Layer 8 of a small transformer language model trained on English Wikipedia (16 layers, counted from 0, width 96).
A neuron's activation on a vector x is ReLU(gate . x) times (in . x), where the dot is the dot product.

Input weights of the MLP neurons that the questions are about. A number n stands for n times 0.0023.
n38 gate: -111 -119 68 -199 -274 -25 31 -66 12 24 4 -13 294 48 -74 205 34 33 -142 -4 -45 138 16 99 -65 299 -29 14 41 -88 -46 -26 81 -255 -58 -315 -61 53 -103 -64 -232 -98 -208 -112 163 -4 -40 64 80 -4 95 121 -257 -48 127 4 103 -42 246 36 43 -231 -133 -133 151 -173 -92 116 87 24 -233 -188 79 -56 -29 225 126 -481 -166 260 -66 135 -56 90 53 -85 -108 -48 88 106 120 -22 -109 -149 271 -36
n41 gate: 36 189 118 47 143 -17 -227 -85 203 214 -124 26 17 -276 -106 -84 -26 26 -130 -43 35 99 79 34 -201 123 108 -65 206 112 134 118 134 -83 120 82 -125 121 39 -45 -213 -17 -293 372 8 40 87 9 -365 75 -4 360 136 62 110 -69 75 108 275 19 16 133 -160 -162 115 -91 -160 -41 56 16 64 -63 112 -143 -305 -9 -260 -46 -124 57 0 -152 128 -73 -172 222 64 -347 -25 -46 -64 224 73 22 -73 118
n115 gate: 77 -308 85 37 37 -128 80 136 74 -131 -101 153 4 -383 54 -82 4 -210 16 29 167 127 178 29 -78 -21 63 100 33 282 -109 -188 -199 -179 -147 17 166 28 -162 -149 -21 -94 -117 -206 45 259 -210 64 -361 275 198 -113 -188 -121 211 203 -60 -63 -109 -91 -163 73 107 -252 -64 -182 68 64 -180 -103 -71 144 13 166 -21 98 5 -49 17 -64 -191 -47 26 67 74 54 -29 -83 -136 94 -67 -161 109 -64 113 64
n117 gate: -48 -112 181 -56 -44 28 -43 -127 135 -31 -85 74 -107 55 -83 162 90 48 31 -239 4 -118 90 32 -176 58 -65 337 178 -124 117 198 -133 -29 170 -118 -4 -164 -22 -221 -61 -260 298 0 248 -162 65 185 -110 -12 92 -230 11 199 64 -173 -137 -8 174 240 -27 -16 -151 -114 0 -202 -248 -35 -298 11 16 -95 -134 215 83 259 52 120 161 -149 86 -204 -50 137 -142 33 16 -8 58 -28 -43 92 0 -128 32 -88
n121 gate: -117 113 75 -126 -4 44 -65 73 44 -60 -94 4 -312 138 201 -118 21 -98 -89 -111 211 116 -83 77 -102 -13 202 120 316 -177 98 25 -111 58 143 33 91 -277 -53 4 -194 216 208 -110 -92 282 -66 58 25 113 -97 -68 -11 -182 60 35 30 33 -143 44 -27 -159 17 0 35 -252 70 189 73 12 -249 -184 41 162 -4 -96 217 156 -77 -50 23 -136 17 -154 112 -15 -49 34 274 -423 13 217 -52 -33 139 31
n138 gate: -15 -200 -141 145 -45 -136 40 -144 144 -245 -12 81 -139 114 -99 -43 -178 -96 127 -13 -30 169 153 108 231 13 236 195 -143 -197 117 -64 -134 30 -159 173 -194 182 -31 -56 -250 -4 24 121 -286 -86 -54 59 -127 90 -202 -82 -82 -323 214 40 -116 -165 38 -113 64 69 -45 39 -139 -12 -173 121 -96 -163 -75 37 -168 -92 210 196 -145 80 38 -351 -54 106 -203 -39 -74 -158 -87 48 -28 -37 -62 -39 -64 -111 -243 -239
n163 gate: 145 52 -212 -129 204 171 79 -114 -17 -10 -144 55 -67 140 57 158 -31 55 207 -31 186 -53 -36 -84 -57 -115 117 18 47 -53 -116 73 -3 14 27 -41 -168 -99 -13 75 -90 -50 46 -194 73 7 190 160 -200 -14 158 -71 274 59 -155 -55 53 -127 -82 4 -133 -30 15 -77 10 -138 -89 -46 -163 -107 -208 187 -62 85 148 108 -66 -7 -109 105 -114 -152 81 -167 47 25 105 120 -176 -83 -25 -153 34 94 34 149
n166 gate: -43 56 253 -42 195 80 -21 126 -27 72 -4 -24 -11 -49 -15 -80 -213 62 4 35 -148 -11 -139 150 -93 -115 67 -307 -15 -393 101 -8 26 -174 136 -86 26 83 -203 -41 149 121 48 37 49 44 0 -115 -39 84 121 -261 -18 -225 -84 -78 80 -27 -183 113 48 189 178 -33 -4 138 -8 -78 -182 346 -50 -133 78 -312 -134 -119 84 -54 151 -103 14 79 -92 95 -122 140 8 -218 -19 -163 215 45 -56 -131 -74 -151
n173 gate: -38 -191 47 145 -25 66 110 -144 86 24 -180 -131 123 -215 0 253 -93 -50 -24 -126 -72 165 64 235 -43 -43 -34 5 286 -20 -46 13 -166 195 -58 88 -137 49 84 -100 -110 24 -40 116 -134 -129 -22 -301 85 -98 -40 4 -183 -153 -82 -28 -34 -67 -29 -117 -135 -113 -31 82 -179 -209 -181 -84 137 4 108 -12 21 357 37 225 -27 155 83 -201 -108 -169 -116 122 20 127 216 -121 140 285 -44 61 192 -68 -129 460
n180 gate: -29 -221 61 42 113 -93 -211 104 45 256 54 206 65 0 -28 50 -203 105 152 -42 16 199 44 62 -77 -136 226 -121 110 -7 74 14 -99 -75 343 39 -10 -143 -190 172 78 86 -128 -37 -68 184 -64 -27 -28 32 27 -47 -72 -30 -17 -67 -101 67 -123 -64 30 82 157 -46 -230 182 -56 54 35 -90 112 79 165 4 183 -111 -99 163 -56 72 16 85 -123 -33 62 71 -101 -84 -74 27 -4 -193 44 312 -7 -23
n38 in: -4 -110 -71 -61 125 28 -61 53 129 -72 -39 4 -121 -117 117 -224 -100 -53 109 -165 89 234 -52 317 222 67 75 -98 93 47 363 -147 335 -230 288 141 135 -139 -155 87 79 -197 91 28 120 0 79 -144 -308 4 -105 60 -188 20 20 0 -106 -54 148 -9 -43 0 75 -151 -70 4 -95 150 37 249 -78 -56 111 -99 210 -105 36 91 -184 135 -156 -166 -34 305 36 -178 127 34 -86 76 -70 -103 -26 -101 -82 43
n41 in: 16 -8 -101 -4 -135 -13 27 -115 101 -17 -33 -214 286 -86 -63 -62 -70 241 106 255 86 166 66 -234 121 207 247 -186 8 112 246 -140 -46 -61 -120 -268 79 -54 277 -70 13 80 -190 -17 -13 -18 -32 -33 -214 212 24 125 -116 -283 -8 82 -40 48 56 377 -118 -138 -64 -210 111 -17 -195 -120 -129 110 43 63 -147 36 237 254 -33 128 34 198 36 -26 102 -182 -80 -91 -171 268 197 180 -201 -202 -46 -4 39 -20
n115 in: 127 0 -70 -158 -36 64 30 120 -12 -32 -231 215 52 -218 -32 -54 17 4 -189 82 81 -97 -16 -141 110 200 222 66 -291 -114 -24 -208 4 108 37 -41 130 -67 -97 168 -91 -83 55 106 -67 92 109 369 -301 213 -12 97 4 59 76 -35 201 -58 151 57 85 332 43 23 54 -94 16 16 -32 -139 -142 199 241 42 60 37 48 -250 -166 300 72 -8 256 42 251 -236 49 51 -54 -87 35 -195 -136 75 57 -19
n117 in: -68 -126 21 -135 218 -85 -105 114 -16 0 182 113 -89 117 -61 -51 -159 436 -152 -21 -287 23 -40 33 -90 -21 -25 370 -181 -16 45 34 28 -180 -107 -120 16 -28 45 -71 129 -76 79 12 4 -114 88 117 0 -110 16 77 -315 159 -109 -55 106 -154 -247 -93 8 -60 -312 108 63 -230 87 -4 -49 47 107 60 132 -56 28 -4 0 9 16 42 -153 133 25 93 -265 -239 -188 158 208 -152 -320 -193 -7 76 8 -160
n121 in: 152 -187 112 136 181 120 50 217 -185 -138 75 132 -184 -107 85 -48 131 -63 89 -106 -61 184 -133 -27 123 -173 -20 -30 50 102 31 -56 -103 144 -149 197 175 -243 -112 132 -28 142 162 -98 -180 -57 17 -60 -48 217 4 -138 -7 64 12 -15 69 -28 -67 119 -4 -69 109 22 -135 -15 226 -11 -106 0 -55 185 220 262 -131 16 -98 -21 114 -28 120 -234 194 232 -322 101 -105 -151 75 -61 33 102 240 -145 39 -93
n138 in: -92 -103 -79 125 102 77 -302 -132 13 122 -12 97 208 -9 234 -22 -88 147 90 204 -43 16 -317 128 113 182 127 197 85 12 9 53 -151 -181 30 -109 293 260 -4 -12 -214 -135 -4 -50 203 -31 -185 -142 39 49 131 228 -36 -297 -30 66 -45 -127 143 -51 -25 -101 42 -77 -95 208 -183 141 233 -94 35 -55 -121 -126 256 128 0 28 475 142 -185 -26 58 77 169 96 9 45 -174 -114 28 230 -97 177 108 -41
n163 in: -3 -97 -121 13 86 83 7 -113 70 -10 104 -151 30 150 -17 21 -182 -14 -6 -17 135 -118 72 -184 102 -94 300 -40 -13 -52 37 -35 -49 7 257 -41 -26 23 -34 114 -106 -192 -150 -147 -129 -115 -40 -148 -123 -94 135 -84 145 -33 -87 -3 164 -44 78 95 -247 -39 -54 70 52 -98 24 81 81 -48 -98 -17 54 81 -77 76 216 -50 -10 66 -31 -236 -21 -229 26 81 74 267 -39 175 -54 21 30 21 241 212
n166 in: 173 73 -27 320 -38 128 85 254 26 11 -218 -35 98 -89 49 256 171 -58 4 85 -42 -176 22 84 -112 28 19 -104 192 -52 27 35 142 -86 257 -23 -86 71 -78 92 159 -45 162 -33 229 83 160 63 -206 -71 -80 -60 4 -37 8 -186 71 93 -89 129 -77 -52 234 -40 -40 196 -194 7 -23 -55 -35 256 166 -64 125 196 -195 -122 -34 -83 146 -155 47 -25 83 -64 -57 -247 -11 -169 -86 112 3 -43 261 -230
n173 in: -16 -123 -171 252 -4 21 182 68 274 201 87 -127 -206 9 -13 -4 -17 -65 -203 0 90 -114 269 191 215 -158 277 307 25 103 -17 -88 -4 171 60 -48 146 -350 -4 -12 74 -84 -91 25 -96 -164 0 19 44 -70 224 -27 -8 -83 -21 8 89 95 103 -139 -53 33 -133 93 -49 -91 -230 231 77 416 116 17 -86 -197 110 -53 -70 -23 -270 9 -136 174 -181 182 -130 28 -209 -85 -209 17 -96 -157 -178 171 -30 94
n180 in: 161 -87 -58 -132 180 -247 -121 -71 -94 15 33 -43 -78 -60 64 137 12 57 112 31 -10 290 40 -19 -206 125 273 149 -112 -88 130 -31 63 -35 23 215 -74 -281 -123 -150 181 78 -73 -81 -74 102 175 275 -46 -121 -166 -241 -39 -261 -30 7 157 -150 -99 194 -7 -11 12 57 76 -84 15 4 -23 166 -34 -52 225 -83 135 -89 -66 -226 -213 39 -88 81 12 -140 -7 -49 8 -32 109 -56 -154 44 -247 16 -99 -123

Each question shows a token from some text and the vector x that enters the MLP there. A number n stands for n times 0.009.

", ": -97 18 -125 -113 -95 93 -19 -28 41 -122 -93 0 2 153 -97 -17 -73 82 207 -186 155 65 -126 -141 115 -71 -96 -30 -62 214 -87 -147 73 141 9 -271 77 -27 -138 -110 54 53 -131 -345 -170 -52 119 145 127 1 43 112 -52 -72 51 -93 211 184 -59 63 -164 63 -18 -120 -60 18 49 -215 82 96 184 -31 -6 -25 16 36 4 143 -68 81 -189 -87 -39 52 -150 22 -56 34 133 -122 60 131 96 -6 -94 -13
The most active neuron and its activation: n163, at about 3.7

"S": 36 -13 4 -59 -20 138 -145 78 14 -29 -99 -69 -243 11 -133 33 -160 -104 234 -67 5 -96 27 44 -133 140 -43 -64 -127 12 67 -168 29 -42 -106 -126 -32 -166 81 -10 223 -216 135 -261 -28 -89 -30 -59 62 -82 -68 196 -101 -64 1 44 40 68 -247 -37 -96 -106 97 -205 -14 -29 -11 -32 199 64 76 -146 -94 -77 22 101 65 115 -112 146 -59 14 64 102 -285 -47 -74 -40 166 -36 158 164 68 -10 -90 -136
The three highest activations, in order: n117, n38, n121

"par": 76 17 46 -93 -140 -70 114 189 29 -55 -144 -48 -149 -62 -95 7 -148 -140 84 -172 -118 -221 -118 -84 32 -14 -138 31 -86 24 164 57 -141 5 -37 -165 68 -30 -166 51 54 -143 127 -98 41 123 30 32 171 -1 -43 30 226 -19 172 -32 105 27 4 -88 -48 221 18 -195 -18 156 -20 -150 84 56 101 78 -7 -92 -5 2 110 29 -260 11 -154 32 7 117 -57 -171 -25 -137 297 39 -119 48 215 169 1 -33
The neuron with the highest activation: n166

"y ": -110 5 23 -42 52 93 -11 -89 4 -130 -4 -169 -97 65 22 7 -174 180 200 -120 57 -35 -140 -218 81 -146 -118 32 -117 66 -203 96 54 120 107 -218 198 90 -10 -114 -54 -3 12 -224 -43 -2 131 310 32 -55 -200 148 -85 62 154 -34 57 265 77 -104 48 38 3 32 71 -116 -28 -78 59 65 82 -59 37 24 90 -107 28 1 -60 41 -145 34 -9 123 10 125 -150 44 24 48 123 243 178 68 -146 85
The neuron with the highest activation: n117

"sions ": -12 -40 -7 -41 9 -87 78 -179 7 -184 -52 -66 -67 -84 -3 62 -12 96 109 -182 127 6 -265 -208 42 -27 -281 26 -33 62 -78 -37 96 111 81 -181 88 18 40 -33 -60 -117 29 -258 -160 49 121 197 11 -20 -211 116 -93 -6 204 -13 37 195 105 -58 -74 218 -15 -29 -14 8 181 60 -69 74 171 6 -2 -112 28 -104 29 -126 87 31 -262 138 0 52 57 65 -33 -54 96 -106 31 273 58 69 -85 84
The neuron with the highest activation: n115

"ame": -1 -55 -64 -32 213 -105 73 -95 -109 -147 -134 38 6 -84 -92 -123 -83 -52 -4 -93 115 -52 -152 -161 50 -63 12 92 -192 -128 -8 30 152 110 128 -79 49 -29 173 -68 26 -124 -92 -144 -26 179 27 122 120 -6 -43 20 -83 -98 273 -111 10 142 -1 -142 -39 -22 -13 -204 234 115 22 -178 31 -133 142 220 64 -151 -46 -42 90 107 29 -37 -212 147 -7 111 -48 51 -119 73 107 105 120 287 106 42 48 -8
Which two neurons fire most, strongest first? n115, n138

"un": 107 -36 -37 -87 67 39 -50 219 178 90 -118 -87 -33 -21 -31 121 -64 -61 272 -177 34 -1 -100 -235 22 59 -43 -21 -206 165 -100 99 28 131 36 -232 242 -116 -139 -3 87 -196 -34 -175 82 112 -92 124 131 6 10 -45 48 -34 130 -23 70 228 -1 -165 -129 126 -33 -21 -67 -15 -28 -43 169 83 81 48 -21 -144 10 2 122 16 -223 70 -89 -3 54 112 -103 12 -85 -130 178 -160 -30 -7 100 141 -145 -27
Which two neurons fire most, strongest first? n115, n180

"has ": 103 86 18 -106 11 81 -39 -30 40 -123 -94 -36 -27 -59 14 36 -99 -152 210 -245 30 -40 -179 4 39 -60 -185 94 -127 203 -39 10 -10 87 41 -256 76 -17 -119 -53 193 -50 33 -118 -138 29 -60 114 14 -88 -197 131 33 -51 -72 -83 211 184 51 -52 -30 210 100 -106 -60 51 -61 -141 52 116 125 108 -89 -69 -118 -80 -12 -123 -93 -3 -216 -28 -62 76 -145 -20 -144 91 202 -170 -15 215 61 137 -129 -150
The neuron with the highest activation: n166

"arm": 27 -121 65 65 76 -22 1 224 -285 157 -146 -116 6 -110 5 -135 -44 -89 118 -64 -93 2 -61 -183 129 78 -124 34 -184 5 -40 70 -119 108 22 -203 81 -40 61 114 51 29 10 -220 38 186 -55 58 114 -151 -74 -4 134 -84 143 -137 150 12 -52 -71 -113 104 64 -93 130 171 10 -164 -51 -31 39 52 103 -161 -23 -40 0 79 -189 126 -263 38 0 104 -1 -149 -92 -67 139 -111 -77 183 12 219 -29 -80
The most active neuron and its activation: n180, at about 8.1

"s ": -40 48 -62 -14 -16 182 -46 27 46 -66 -122 -101 -129 87 -18 -41 -173 -4 213 -150 30 -22 -28 -146 87 -33 -132 -23 -78 159 -141 20 65 46 13 -229 122 -89 -70 -46 104 -43 -9 -342 -173 -49 9 103 0 -33 -144 152 32 -73 -11 78 252 367 -96 -35 2 89 63 -68 37 47 -146 -191 82 -9 12 62 -43 9 48 64 119 6 -92 -32 -108 -118 -55 137 -140 77 -46 -60 232 66 120 72 180 105 -185 -32
The three highest activations, in order: n163, n173, n121

"al ": -29 15 -99 -122 -50 63 69 81 36 24 -90 -140 -62 12 94 84 -119 4 224 -184 17 100 -213 -219 190 -38 -88 71 -37 142 -39 -10 -36 35 54 -196 73 30 -65 -80 -22 -71 -26 -344 -117 -44 30 157 -11 -54 -151 10 -103 -22 34 -88 66 325 45 -54 -137 306 -61 14 84 -27 92 -25 -14 19 214 -101 -87 98 10 -52 53 -11 -149 -86 -184 -6 -54 121 -49 217 36 -57 134 -35 76 101 180 44 -97 47
The three highest activations, in order: n173, n121, n163

"oung ": 75 44 -145 -57 65 234 42 8 -99 -60 -91 11 -57 80 14 37 -72 -65 52 -56 104 31 -141 -280 120 -40 -157 -14 -125 -9 -96 -156 120 165 40 -82 105 8 67 -127 75 -117 38 -315 -198 -116 40 -84 50 -32 -108 95 -124 -132 89 15 231 166 -44 -52 -18 -69 -4 31 166 152 -97 -97 -31 -28 186 0 -40 -5 79 -39 166 60 11 -37 -251 163 -54 -25 -17 -114 -35 -9 85 65 136 187 223 46 -64 -220
The neuron with the highest activation: n138

"y": 86 4 -118 88 145 81 -24 295 23 -36 -150 10 -211 2 -47 -55 -188 -72 97 143 37 4 -206 -108 -126 67 -33 55 -106 -84 39 -98 -55 105 28 -137 -23 -71 201 -28 165 -197 108 -215 -200 73 -175 89 32 -39 -97 133 -115 -101 176 -180 -90 41 31 -208 -62 174 -109 11 165 -43 -90 -111 -55 -38 54 157 -2 -183 -77 -30 -13 56 85 26 -44 -34 -36 161 -34 90 -135 4 256 95 52 -33 75 21 7 -78
The neuron with the highest activation: n115

"tiv": 76 -69 -29 93 -36 -117 222 114 157 77 -37 -152 16 -4 -39 132 -138 -102 275 -61 39 -208 0 -128 114 -17 -76 13 -50 -63 91 94 -68 135 -21 -150 144 -63 8 -3 -62 -68 -104 -20 -78 113 -4 238 26 -104 -156 229 7 -61 -10 -53 -248 105 215 -169 -38 96 -10 -77 79 -51 197 -12 30 -10 77 50 -27 -143 -76 -126 205 34 -234 -7 -73 46 -10 62 67 158 -128 -31 122 -23 -180 111 75 64 -67 211
The neuron with the highest activation: n173

"f": 99 -121 47 -20 176 53 -65 33 -48 45 -220 -176 -317 -47 -25 -3 -99 -93 125 -114 -187 -137 -177 10 136 135 -149 -33 -237 48 140 46 -104 145 24 -100 -11 -122 -58 15 47 -167 -60 -34 12 150 2 -7 121 -167 -126 -34 140 -88 156 3 191 -30 0 -58 -183 30 111 -137 9 92 -70 -89 96 26 15 153 -177 -198 -95 55 33 55 -125 85 -171 29 -127 42 -79 -154 -98 -110 191 37 7 90 37 104 -21 39
The neuron with the highest activation: n166

"sist": 84 -104 -116 100 102 -14 78 236 -43 123 -200 57 -68 -121 -57 71 -17 -43 123 -186 -64 -140 -121 -149 124 -10 -99 -17 29 -6 -10 -28 -53 137 91 -182 -89 -4 -1 28 36 -102 29 -83 -16 139 -27 40 179 -40 -77 -79 234 -75 184 -277 23 -34 38 -26 -123 56 -45 -214 138 151 -14 -124 12 -70 48 168 53 -89 76 -100 58 -42 -216 93 -220 67 -150 47 66 -212 85 -150 162 -15 -67 222 53 154 25 -27
The neuron with the highest activation: n180

"d": 93 -131 -79 -132 79 132 26 124 -37 -26 -222 -237 -156 17 -93 1 -74 -124 212 -57 -180 -109 -142 -42 107 -25 -29 -18 -3 -62 63 11 -169 93 22 -222 52 -38 -31 -39 115 -137 62 -177 -9 -60 -14 -30 117 10 -226 71 52 61 32 8 88 -28 4 -73 -236 157 167 -44 31 -45 -75 -172 102 46 49 76 -86 -36 -32 52 -28 7 -190 158 -332 27 -158 223 -51 24 40 -104 214 42 -9 107 -37 88 -106 -135
The neuron with the highest activation: n173

"s": 9 -118 41 -47 38 12 18 -101 73 -86 -62 -151 -177 -14 -66 142 73 -87 97 -131 33 -123 -198 -144 -36 249 -64 -50 -146 -193 125 -105 25 -99 54 -75 31 -111 174 -86 78 -131 99 -162 -10 -19 -252 32 87 -35 -98 126 -115 27 -21 -5 157 -111 -158 -134 -82 -5 33 -170 -73 -8 218 -149 135 73 138 85 -112 -232 145 78 13 85 -79 37 -89 -53 94 77 -2 182 -145 5 159 30 165 172 -12 -47 54 -167
Which two neurons fire most, strongest first? n117, n38